Layer 5 of a small transformer language model trained on English Wikipedia (15 layers, counted from 0, width 128). Numbers have three digits each and are written without spaces.
A neuron's activation on a vector x is SiLU(gate . x) times (in . x), where the dot is the dot product.

Input weights of the MLP neurons that the questions are about. A number n stands for (n - 500) times 0.0015.
n10 gate: 562355334784724399375512575396905683690589593388448484561467375419638687695603603769371410306496593394267512743663504479563439593411245488346533428532589512450654281294550839330532422538426792385359398544585496402649660330445483492467504355386616397699298504492704492409568456476408328552558617594556549594459456393299709524790525605209401427467729464411407591411249315427669600416582
n14 gate: 554567709674731348559761707553851426190275386454262558508367500369500479306396442587594542549487292587496353332442381448390500336677304504082366257395557570420702569443513586563623479611425472479500624586561659372341500508468364475587467659182471612426530349766547325584492287609305633577804322452318525729377316475313550656586420484619638372692576545479633580677258568451433350524458
n25 gate: 512480488462574597464535680443293480512628463556412606368685472430586535387480378363380811527528647527492576613531492389689437519621686633752373558488426325464680615384708407548531370463611650583612756624434500555452319317645316291390615429371532454488366675547492680249531391752573610168342428281508453567154310536441417551620408407434580766567416465461646627719575314457433900350465
n28 gate: 500318437421671470161504535379584564405508447792321680390534587500483508206496521120576761357358521483307248572628279455391334555373418594688569801613567432396751729669344720496458496288401596491786586668344496496513689491421359588345604418423448446360641643581371553478508492429475568525453618668696470702470559530504564487395535424310634636474313559649968552657474716318293705328217
n48 gate: 528416426434804379500488415627284358612555489456612615492492306563441284713540587614660552520464484358512661609378572430411433598214436599565380485682391759412622631563950477500348290263484527468572437636667704425440364636538319447480524512413240768539435749445521296854299680519407397543520439599755354425437570608238421441375508555504548535456713480630541372425580345323468426597333
n54 gate: 454283467488563728372405427345362617415624254398480265434428504546617421492567336379653496413437611738743683347730761500513542325380268475483373361598388654780225573810491376441591680435626451605449269545240555496288664300581580431647479470383487293563582738475387624615676541455594391591365547746570462420762517454479471446681112500388513304466551517662271348654555483621758463611298
n67 gate: 534487420529411678504559761496645645526424581374512303673436587403615547411603761483327384420552912440764283703394541130238338479420461649260509370517374589595377666352669703323504406381500328233591560580500625661608504396566618596560250302445470434759667535320513492856450555740655372387599443287408624654636441526440333640538443483551457296380548280619730612730530614271504425420238
n82 gate: 660712562296654517402500474557414346572545583738345487446760718454251542225576349717310014389361545679529525269362444631363425595471462404351479484467451421572699512389598488542158554483429586550475550512356271658415242475484487564584568411446475601579375585806665468470602434305672788356424402616459283492541446803328458541743517397607614458496415475471440669388555435857618300619336
n84 gate: 301467352371423228299604601586708682430439424459400610384438369399467562496294537412623559536640536657500344384602402435366434417783250598507574783464215286604707500442474663467294621610412550710496551471666426634544547418401395500584312374555422489613639433430542500441482525507482584424798489570661657610399442581540559427493645207742570682518630525714421541442515530511456414654511
n109 gate: 508380281623500773667571500571457374346402561399556615632661652386500375359423439496311588564246285348534880545287445835609763564473535565442515451683541473674511422413306202597300233453619552500709366628447523462612504461430752559707624349496318323420579512466588335418489492470635515598654399430575362511557492685423668591357418693470562359546488318576393492386388378473404335470519
n139 gate: 765118252642403624558444442382554637704512466389559326256455686504713347254463435653668614460655556589488377584581314331682508548428333310492521456809288564406649555628397424291436334638390599622656451488297324661304627656622547546553447439577344453536700340423546465603591464657599621607760434589326727382620520239585561404444504496428320440606401412391257255395524525524463571774492
n158 gate: 552419247441392401354594472407504516569524379407449716457588423642322718504528500448401592402609583583625472539456588213451528365492163512353536719414445484633480438263614666621717472512408394315455388684614747377411610488403428672524210609472581450345447569164795622524383626628504560822480541500547540576433323359296444963736553583614694556544606278460587581476625286512403367504492
n179 gate: 554534623759694275248435441343487669320357520252508417823533475516537455533762264397659471496579533554638538222797567625623562385484600463572580589451594500471644589459466549638382612483512423483555442459235466516421415496340447407317588525562684440615474454844388456366646100512545306415425487464419814442320667425550380783276584610488345451458672779327590638270396628418775447662575
n234 gate: 402164700701464328377544422528717355561404439570205431384468236444556544552208654500516532643565576512171475209717477369558633392420581589801574638366532756533685539524582516341592427425671528541475629440492627307418508578249547500419602618641447559448433357540508481443528636433140524583415747418449593237560424760662706540476479328500516733683377564580504390488394500251390397674609
n235 gate: 537496431403364822663630546697253422525268555496311537643558618480565455467314430430553529386471512467443705659722311423534553557541616595693563609597431504771750560386655618492516648568492528620412294658273705750596488387448658479384217496664258317463317650389479461483577642764480632500305790302738525372512337421674570226240345630541337238334689390488342371553458602467517625573430
n266 gate: 359475524588828602546318596428148741293439632316492562857628454581410565439599652512382763715558456349145429658586437384387324618435479426312500283412460586554451636678483532384666533640401572657587693448419417219562609450365317500434570579443330389610428558549821598492536342663375631561351575614464430578390500719525570374439550679399479561294805427516424305692512492692674653726451
n272 gate: 425240691458539679496423460362317312492446772780427579469512492360672520414591267626562433488405477680685184259520545397605320399711496555359699465500372820572387561566480508615531567585488662694404417485636396406456496464458617617472536508704237519418593420421516756628519356294492433612785203538334390421391508413717405531461268492438416426567436535496878369426516520293488400477650
n287 gate: 651348322328680589360703338625491585535513512574655715610302645424717654368285595479360556661297534577433426267663570572754415479504465731509483353685593598652713371475579322565530530540716660591583410411373239466300294474346819544612114643581409475487566283526491496448248182492361642525604412314403676534423373306556285504331395258538761649573565479560314422180617646564543299302543
n10 in: 455385576626464660406524537516583560565651362566500601672658389440821496765419338500616605492610456363405516552589554357739544656452533448352549393559353436426657504584225564684536484721545445435320338365727586211537441492512689405415349390500378457597467737164938597348484548394666561786378294644737714682528632467431726488603393372380304408565406568307496418596659375528463401258622
n14 in: 613753299727475656517361470500307455626606347601690467336479335689442611426329612620471758500475455640626349537186512574453616582652362583492567573370226426622657355459483578685422430599546402542828483573545546257517228550516161521313425182322521544628410471533647440744658504528309351451717525404269483429644561308379392340655555492463706430721373270467401827368542269632546500382529
n25 in: 660760613476829556397220641603525597492295342637555390661663434560253585755712557386556541600529364553716339315504543356396395605448463532384434169568717480438387682395363444718500520630451600566360398588432690581348568475401716258762447558569368689520316541565504660562588484251620476448471625696353655467355520664586581262572193359548372407435579520524563290731365332383578341520594
n28 in: 413623637483504654214440368694335591382645549174631695693583553629474676379574361357324522585443590539594482461565450626619448526427522543337575343428547491452672500889390765417790591258483309448658682257709522358640657623538495527644448662349347140444487526513635438482652538260818552649526619500517730496697650631422470436423452539641614422548623337595281439104269469212229475487670
n48 in: 551611623287247342666577623530456465622608655389462644435578500504686403624508523496535406358327581481454508612496556614592407427712363457313409492618446713543519614669599654512546527532586565351263367577853843535468252611443550508492453606601504470628215397707277410492546308659561348772422305635584414226230408629539664593458484569504413438621726322574444240415610512283618511458379
n54 in: 717500492484534721444471324504591403538604628414545454396508509450454525634585640424367466558521429387430504450563730592573723571776275555453385335521641425291710496558487467325567487391258417385710817604645436412402417214508204586555538517475547337340483282517544488539451275680186698575140526366554407580387463351276462437566371392946765550458264546458221598773517778588449343715631
n67 in: 585504265421773381672199533512541472602480492701555460595678397619548660424516431472472512425476452524401594568392577576508568169763403436533374398398425428223480841262541444667643685404476492569529516259753500428516713121274577578609468325596500601568711365593282531504567464465413705456573274442433452464492639508468504484361881452528508716540508273652296549400370235464468673484334
n82 in: 681542613476255431242488462316652586603468349612396561439463529443390545557418689471549619504516371520749645484675265530579500439808237341558529536540540374732557492472600245558742218720455688438429471657520587537363532454659365227607665521590624785520433761434568292355796544611632259568628592469652410422532233405348336524407288395549156537640525261533563479598764487549442528512504
n84 in: 389630525547456337410713780386526599593500274578450566659338564605394558617706334584384621713662352697612507496471426305440537729569367445466426421306518464459558521326347525582569562401349543533593463457493715460519543441454660489459593811507370383427470760581286381493712471418748573846205575588582489482580460507474460624370545348377184423537500402649477467580400508376515539439526
n109 in: 600391568538654632360492723408402530522623463876588220500530531585376393479547392388262332453439568479614452462590442657619577509526465676658783508424534231456538806521810364565288487718349441634330117504805639551735605400754272548409352622500391354551473705509397278456660674550462423437582509095277453474385453526478453419411421466479439628405386428496531322312587376248491782226699
n139 in: 504357421327696588549540349496525476674536553390496830583657566444225572644476786408421613639399397588567618476552538471640432679412363688430427571614441540284117668504292282662476392350395354411663351216559520576553669687270564475326537484608662609388388634544433696537437623640500512524460570666476339577285429124395593631239439583528545588403565715392521289604670616340411394370367
n158 in: 834764539458366473512216432550679469508656578464600378527425504348359653339421528390477433512699465791337260648551598302746512500469282689524580620504504328400633442672348387400461678439425546325528445442321464531392442644584328767393384432465839496626370872567475674528515586458473504539468560538550591559645656452567528343535464344601568598762295430159365436496548358249528434368536
n179 in: 731606456634668408668540414496309460492460416565430625679468385257352384288585303360639613433569385544579569480560596446582532468285892560701520606559496536309644324635586301829290508616621831484622452524405541316597555480601427512298524236528626473256413569697554704655527532395390717366452348635445641339703809443456327580381578385464598520258574500308363443364646570672601508488565
n234 in: 423465373621160188296542500529535687612500306387604654420701474530640619525521385364517714521603760682446271365534414580496610318661586377657392513471277741517420492332413323435450509504440450461504376466420535364414333630360672561376311707398509500644948440598518610656958412471492760525646430459446747231466264504397402403596300589285474521757582466610183500712629544487491425333393
n235 in: 468355347613413547690547391601512603376555564484597544661640362445587322540340651377618385359252504480481710492496439550630492405394664353512597566617308831572433392590427645629390373434580734660581560422523685220821601633350487378620648380520641427559222701596686664496648673697496587516248427408337695345563669440512591370383549457398331409192783398575594376429564635461232551601496
n266 in: 504488760523617523444627384385431480271473604464542312399488456372263632559465500387539571616405458477477504651492372463444344465426362731340631431293442613500371405465265434448423332573764465315309512115469655391437508520644521677488595567453809428551496647559418417643600411694293665878445544549680437685481554433559826438797492329341500555291361407555403452504642464473717546723398
n272 in: 227488440433528396414516492445458500683647534545559738336512541516604400572362399484528480245541591540714668668693570525438355700760719419619234824520393484390420516408336293451464335583703429618471302250305447299210579230387453546512586357278676785552754627468571546291405448531453367552601570636303500512488384581281427640504648544360488448662562548520425520584691633456854551496330
n287 in: 475608654608357817550375446200466361541605411425632422293525797618309455692644599541536332561430423304444400727643370607441606874646512275605579560295504516620382672419704638392565643428368753360458455500544500382459685454190356277492450090410359714594424645599359684404472585500492332480409450555432311525500573467463549589464408508545342512401721784643665616565364517480591412319344

Each question shows a token from some text and the vector x that enters the MLP there. A number n stands for (n - 500) times 0.0043.

" S": 547619708393463482583357538474655493487463389359520468619635221435597503497554368410667487441542426479445458441476423612545439658466371466471418520432461540415483486419577512495477474421586396561478394475537437448519566492426342341622508596473456482363752449546428535540518523425521695364378668402569513741414355382470550380399599570471448442541505414514707661459569636351546468527694
Which of these neurons fires most? n28

";": 632711414542401487569450579521634487516591317401612520594464468668476458458553351607454400456560445600429503484433524709510297482534433511511478350594513515464603346467537538452463435251715438668463506494474485701515582427486403408581532494620509520505708288382315536460489546484475440385129530514444545493509445555498366436406440484451373687592624322517615494530567593373598456396613
Which of these neurons fires most? n266

"ic": 564506340405306555654488560573492293703509451475648150478460338609478586498365604570364526626568293402545522649724604706759501426558570617604456534475365559511464520253479623290469394317613420469441406675264798467554703398509307418334532509589486460494565520483444556514508410245401439268525567514479473668375486715466585380484636654369406565349533210722525580453754659541522486466572
The most active neuron and its activation: n235, at about 1

" 19": 814695400359414453697397446433621616633619365540633614501507250493506481514441567341378443540596463570457519457339399647648424448615545348478488593297687506380501460746696466401450374476573554721529434355464504441572497457483297338454456715545455508535580580457196370447343645462367491374353520534580634450531452548567407528574541521437476537444586404439688495380650623395606321547536
Which three neurons fire most, strongest first? n48, n10, n266

",": 775552617534352530554430590467727517492583422395600549557411580450387517509495363612448479556595305576402380440393442671574348493411399342428469360507490553440463389496398514519466543471693530696534515526571649545522465415504389333543499523406464511337704357508339593424415517524517527423318432469573551489530464439660512473519460441458393598476545265417661521517611644394558414571528
The most active neuron and its activation: n109, at about 0.11

"t": 601578600564391454617415493599620507600625373411483353617408319464375427602564428367505555499555406470476457612403313684557412554560368585448560571460514501478517616547162651285528467361587457398422391581564348526641620476496351268479213454676258484479633536491355521595447517485488411444433562534420597723557533525681302421602659711404446544563574279373488516470806504519612508501475
The two highest activations, in order: n67, n10

"or": 705531457524368497599492499448717352562473439393365504549577435486452490691351442547371451564452440595592335461611475641533547573640379559582371582463541514437477549602441542505514552227626429543375329460589497387581548363536306333487507511757532486530634469385239553573347562620296492557422556294478685673588517414583423431519610689344373417510592248455559562534754489497489383592528
Which three neurons fire most, strongest first? n67, n158, n235

"m": 584552705578478662447324390515656431473428456422353443582386511549528626523680553290783667515450375660546271340597498620608618806416405554641246492529513642544458386601357458238418596337608401658368235390393588346464959663586463331453607569464249368527600274373411561503529583481374477372463546467502641609607515494529531541579557431442498454559529347260610402335650556691394503431376
The most active neuron and its activation: n28, at about 1.8

" a": 593504406400500549559336540598625508496511309362461298465584442368519555588428403677555517547505519495547542435365366745621393592550527300364432565491682474352590551543540436344592475383627490615404375566690550405426480580568420406459581573523455492388711533396264598534528334565676542488339583437460630600399400455537342409541593493422303521439498377489605486530468649512536409537581
The most active neuron and its activation: n158, at about 0.22

"ce": 690652538560460719571445483530476435483423436414440450708650426525333449541479634258471652473495259633660322549510383581668241598373410411599469529516587624467523440314387612284607426293743349502556400488610588469563556588426303458498429527553428478415575570263246618514617489375563570447325638416564502645447504600669438473554640743329333444510522326355492285669719839610559384493520
Which three neurons fire most, strongest first? n235, n266, n28

"i": 589519485328685526629311809427680508433559417415545545634507396493504643429496415562448517605575630468584364367493459757503463474576524358476357534505559593523553516473469546419565474469541456496467418555569472363635598610357251290542655690589399431404639419280353657509389332370554676543240551471554470452241258457452428425444504425496590524410480483520524398431743561465538517503642
Which of these neurons fires most? n25

"un": 521642585498347427568482460371864487518498129465522524543603371427488669572469494418506569711607485736501479450297308534708531555459436233583216454241476433471437389382715532358348567548516318571499521467609368351469663609595151456356699530414449553444587641496407591558621670414422456579356368526476673486618538739629537111557742502351421682368631389495553634526600571524458612418360
The most active neuron and its activation: n234, at about 2.2

" ": 596636594348597529745641495512642533498736360389648430485387438468608602588557524343347429483677450418574486519319366726581463600496413529383547505417471464466506430618603459333501417321588455540354429495518453460489545588487429269420420575430728391482625367403257536473531482564559373483175656517527611683475541454481318460476580389463377566467413298482534622551545718386739470668588
Which of these neurons fires most? n234

" was": 649580437393459527603470505537578587642500459341349449464417498413415383461274521567457354437501505557563491612442391668589325585309387481526360385406459590510595492651455332439553333466623348576581439416563595587627546491455421351499518517624457546381724530432317574495367464521623456485294431484514711567517553488657489495528477442475342602377667360385705453545648580513418544600552
Which three neurons fire most, strongest first? n139, n235, n14

" M": 606650520324443561702273436300694447550430373365553387521522352544532513520592451411517494485591561483480536454470390724418380451434391507481325488476492390381652494574549534459565435367528573631373384466532478349439627547504245364461490568443417504425708333548451631615405551532631579413454620435587614592539478502499506363454556467481350412536596504552703584464521579555524413463577
Which of these neurons fires most? n28

"ch": 556540453502282589397401675864654396368583614442621491714679449671335663592499710352432503566396379529467468769377269511677636548667307517599274353524218473570509447430416541353467422463512494723483348536388543377601532472358483494454548498462176439364610433463291531455389233409648537412465484582568485769679418570618417482538535629334339684394587563457593409455605769667462372328727
The most active neuron and its activation: n287, at about 0.89

"as": 690617637493360597472391486584619509609379584326615537469611394433521492619403431276436464635393578494524580540259257709586524534437283654510331557379468439389559356378445571488532474280646459517509295532653528452469587238455332310650476681584569422484624462290403562496402646381424545483325681496414754723573378309498518552556605586517440664409481415519611399651685577504469514432542
The two highest activations, in order: n158, n179

" of": 631571439342373524567566541574575391498438360359567615529616266360521527491467362659565489504700505580526520545292507657502390515460514447548290426484547478455662432520456578387450613523566401455635482565464641527477463447502341217451595560565326506410663402329232596513526450586560469396458607555456633515527551419541506559443491501446272571413670317428663548496698623575620440444660
The two highest activations, in order: n179, n266

"an": 600366603351460525465732514472718551439612253336412383515403395549409547698381391208419476707600502611524584719352279676575506524464289473367620503433537341385491258600541472417408389309608577530441553522364540517543347472382444417484361693689621472476670618396388545608408639508465471431384604591566671641567500445601354508367517469448342638431673312336587568615586539618425552524585
The most active neuron and its activation: n84, at about 1.6

"4": 670608535394251512699437549541549406594610275378503475529412311574497416570472548364473450596445497602506429604462410625532504582569369402448444607447609357379518387603568522321584646428572509675389421528594484461476514415442445393434426575620446537400574465419144504568381583416412469269406670584643675478572527530618355583604629455451427482399575383661733654443704752468637340480392
Which three neurons fire most, strongest first? n84, n10, n266

"us": 679592459444347454498318530534789501485496187400462643578486396464524477492494358377556446647346396398491404527394392634826472561517438560480299506475524435317686270465420588577591365389639507525406393508730463565720570336537327442530544633621600359449558325533432524622503395325563532415400697497421583663499469595715432511627529699267332629369381235415765512616761582476537545460636
Which of these neurons fires most? n10

"al": 550614434539287666617545570434677365696590206502589333465506279482412598471448533505467556714455354547589514394564391581541389566519524473206637636409664470575809441473408534333583413378701312516548353406501404464542622408536387243258393515604419433384589534566322463608536536351352543543599616244487585578323396504586606419495649686369489632482753343623447372468715536764346562531720
Which of these neurons fires most? n84

"er": 668597425577308685751514768659766454453420396345379425491376442515525504429531313393318266538557438563563442529412432639653386490416444370458537485627656304444472518395644392350437567544590240468414329488473461381476520586394301517429539605463391459285641512371411579523462507501630549558418477484619426649647521494503424287574691751369536482463518501679469563453681719526429309568656
The two highest activations, in order: n109, n25

"p": 611577550618451513665433493337757262664547440223513566672562364712251484588569320537633506514367276588610475587584407583647532787457362541379403531457430496514517532464236578332480442436588472584500557402598455551522651440548427183551689645413286489447493432361393600711539500477471446312554435725410442800467481398554590396679475730337321591402482241496621692635604636583337359478528
The most active neuron and its activation: n10, at about 1

"6": 722637334420338459797392622573502587444493392453634441489429302631369292631405559432333351525513448561651431434298445625614561472501525369335442631458507444494592392713667542286569468323667417578502411502486560460613601483433335356578557698639393594374585573403238507519331587452538463305376635514664607435522469587529436513519605571393474528333491508684721551487669685436565296479363
Which of these neurons fires most? n48

".": 751585425502221451665492629534623434662583373269474464604428389385500656540646540476524429690614365443486484515456528727321451571464418377499476669501291612459393335629523583563403609399596445655504466382556329516496527599518422411395403667443395646333615467505309537495477715383421485367334593625521570633399304377469420608519561520497400408437542398539630481450555639347623483437505
Which of these neurons fires most? n84

"at": 597685535445422537671473571519555569421625397471542638659613281211433531605436449285725496569458489608661610674418525583598483516415455389587381480485506489434375468473633473349376319462652457626444491641588359721268340468557232195529460735461412502500605318365509615530787568317457592379242569512409571521459354449572422363383737407506379470343539482603505680383708654518500457348611
Which of these neurons fires most? n25

"ed": 745549698549358540526525517623605417646617285384532354538556351358421550548355507526571331819559475630606392594489463619631454420644319448393470449438558493474573558465451607437578514295596379427433471533506593510554552424456410308404446457627365287282555403518211580465661628612448626386316357446538509687568674693592340400573557459374336436427760350397565546499785472537557601437593
Which of these neurons fires most? n67

"==": 555446486423446628653594426432634360420628236228560360482567438427391426412518538573323596681619466548578524471315599735649660442584437546543539596546508329447546509650539525382461542446837406418446553418489549384631494219656414398390363564425601538446661332335411445432403542515567490444441819531491487666483520567608500514335494506537436484460641504393696176252518573309355614408617
The most active neuron and its activation: n109, at about 2.1

" is": 617523435407523562622338525574703477559545453293399415494440618355386396344385601492508304340496438461377558555438469705639430600338400569359345356303457576439533455596462283558548354460650308627600391516529616661550529530528370355547558605542347575418667413455370566415327481456536576390353518459590570537399381558655513641524474561530376477434692415511772484526707633512411568528615
Which of these neurons fires most? n234

"ment": 687679436629391719568421461514729326706504395172707213536589396289505513436476586471412691602613339648523368669482348536595574588418380694499394515423415568586462591346320551338409463242551343562515470541598535385560670508414350423457534674712297439570556410566317551601364666369516423542332478510519633609635761533625430545535596621436296447267501279503508537468636500565350504425691
Which three neurons fire most, strongest first? n67, n272, n139

"n": 564432555497385553508326428503581559677584377361328340428607431484482625426552356575514417555583382520584463281434481719631474589545367548571497445714640377421417388464478573441535431525773437578419494411482303547303493457468465257485399466645524568647670624439401627448477449518499452345270436593477586484357448490675547496503310437489318570500589344363764611725745585497518441493510
Which of these neurons fires most? n25

"h": 565597376418357623474273399403491487293511400250561452346526403441429618410396641424595502746591495785535261548314403603685610750467227690660460550329565634421374478452435431273462294299618361629432318431633605596438445702426465460415509679607307383455590502420448544619707535519430563267338441540426683563308532614471752528404625706459531631493488387563447544466749749814489418527514
Which three neurons fire most, strongest first? n139, n234, n266

"in": 613404428452332469515361589665716450529605486357483384524613361631474456524432420356393584679809410635451459382538307565451604669359612330430483534641570165434446349555582535230473571453584532481691491510481292627480654521494305260333379573534494262539579420245410537507409513409625538560513635473561492588384651574518525425728793569465315708466507383577628400585806431619406522465481
The most active neuron and its activation: n48, at about 0.59

" the": 609612370506506518551463449590745436345457424439533537536471425428420498428472425518560505515525423429524539421453447756656554553598542365348446547553591472428606604444495455458382512358490586603492407411605509384491419496448346384465576608585465423398730320447293573456438372606529562475337562582529533653443441491550506448457479443506400488530676247415601504482583676512528534538565
The most active neuron and its activation: n179, at about 0.4

"s": 717696646506405504431414494683636436482554451483391494540594342457385521499511446493426353528447504481474461591414383652651471574421407515510305448478371475601439407443397531498544554246687301571406476628624502450543689492484349232592329689638403337416655421453321475564557599486560563354343632529496607515489672616668578524277566663400390539427528447436484610269619588419471464635620
Which three neurons fire most, strongest first? n235, n272, n14

" de": 648604439379529589689461554426578517493338266449442528608469423350637481617471534676675432567559514598461418551314512747369382567464480515621556428502578518488425417471474348474381473406700425576489428659550488444582303482417257370292519714494598432379596532477267569548402439502636582372362677465530432399423539355535584451648702450408308611457577369587580373596730523472672346551569
Which three neurons fire most, strongest first? n28, n48, n10

"ia": 738663415474491583591487583565675426487510325230620477572462423502482353538360427487566419669646414447598461555519363673663407603623547481385355577438660453395634359517207676345465401287709490469538296618633531528769676504495371396545629586766462472344557499368368546650415482382381675295377499455389504464389445416582519474589562582406566540419474281560640333401656459591629383532354
Which of these neurons fires most? n234

" t": 558587383425528541809383568498520517364512404327541332519526305442551572626687424460641355470646347507497497578195401661549343477545575485499425419324516603594418592464514375408549458449649503604519378532691320465449513495468397308429362663394469470467677423426336564571455514437508562376213527475558489780533419492557479371517632481492551470591638415538474381591692528490601548547588
Which of these neurons fires most? n266

"end": 769521596428421572550461510508607474624694292453354530470459418341540413394470374523369560576526501661597309533412517509651268530486394491436622725534474430407474513437295454263550348493672473582256452397723327517636609560502291223425388435615609431434585673479501612504613485478358441363523391522499842901699564471637589571515598439395431522464529380296514426381854392619624379411494
Which of these neurons fires most? n10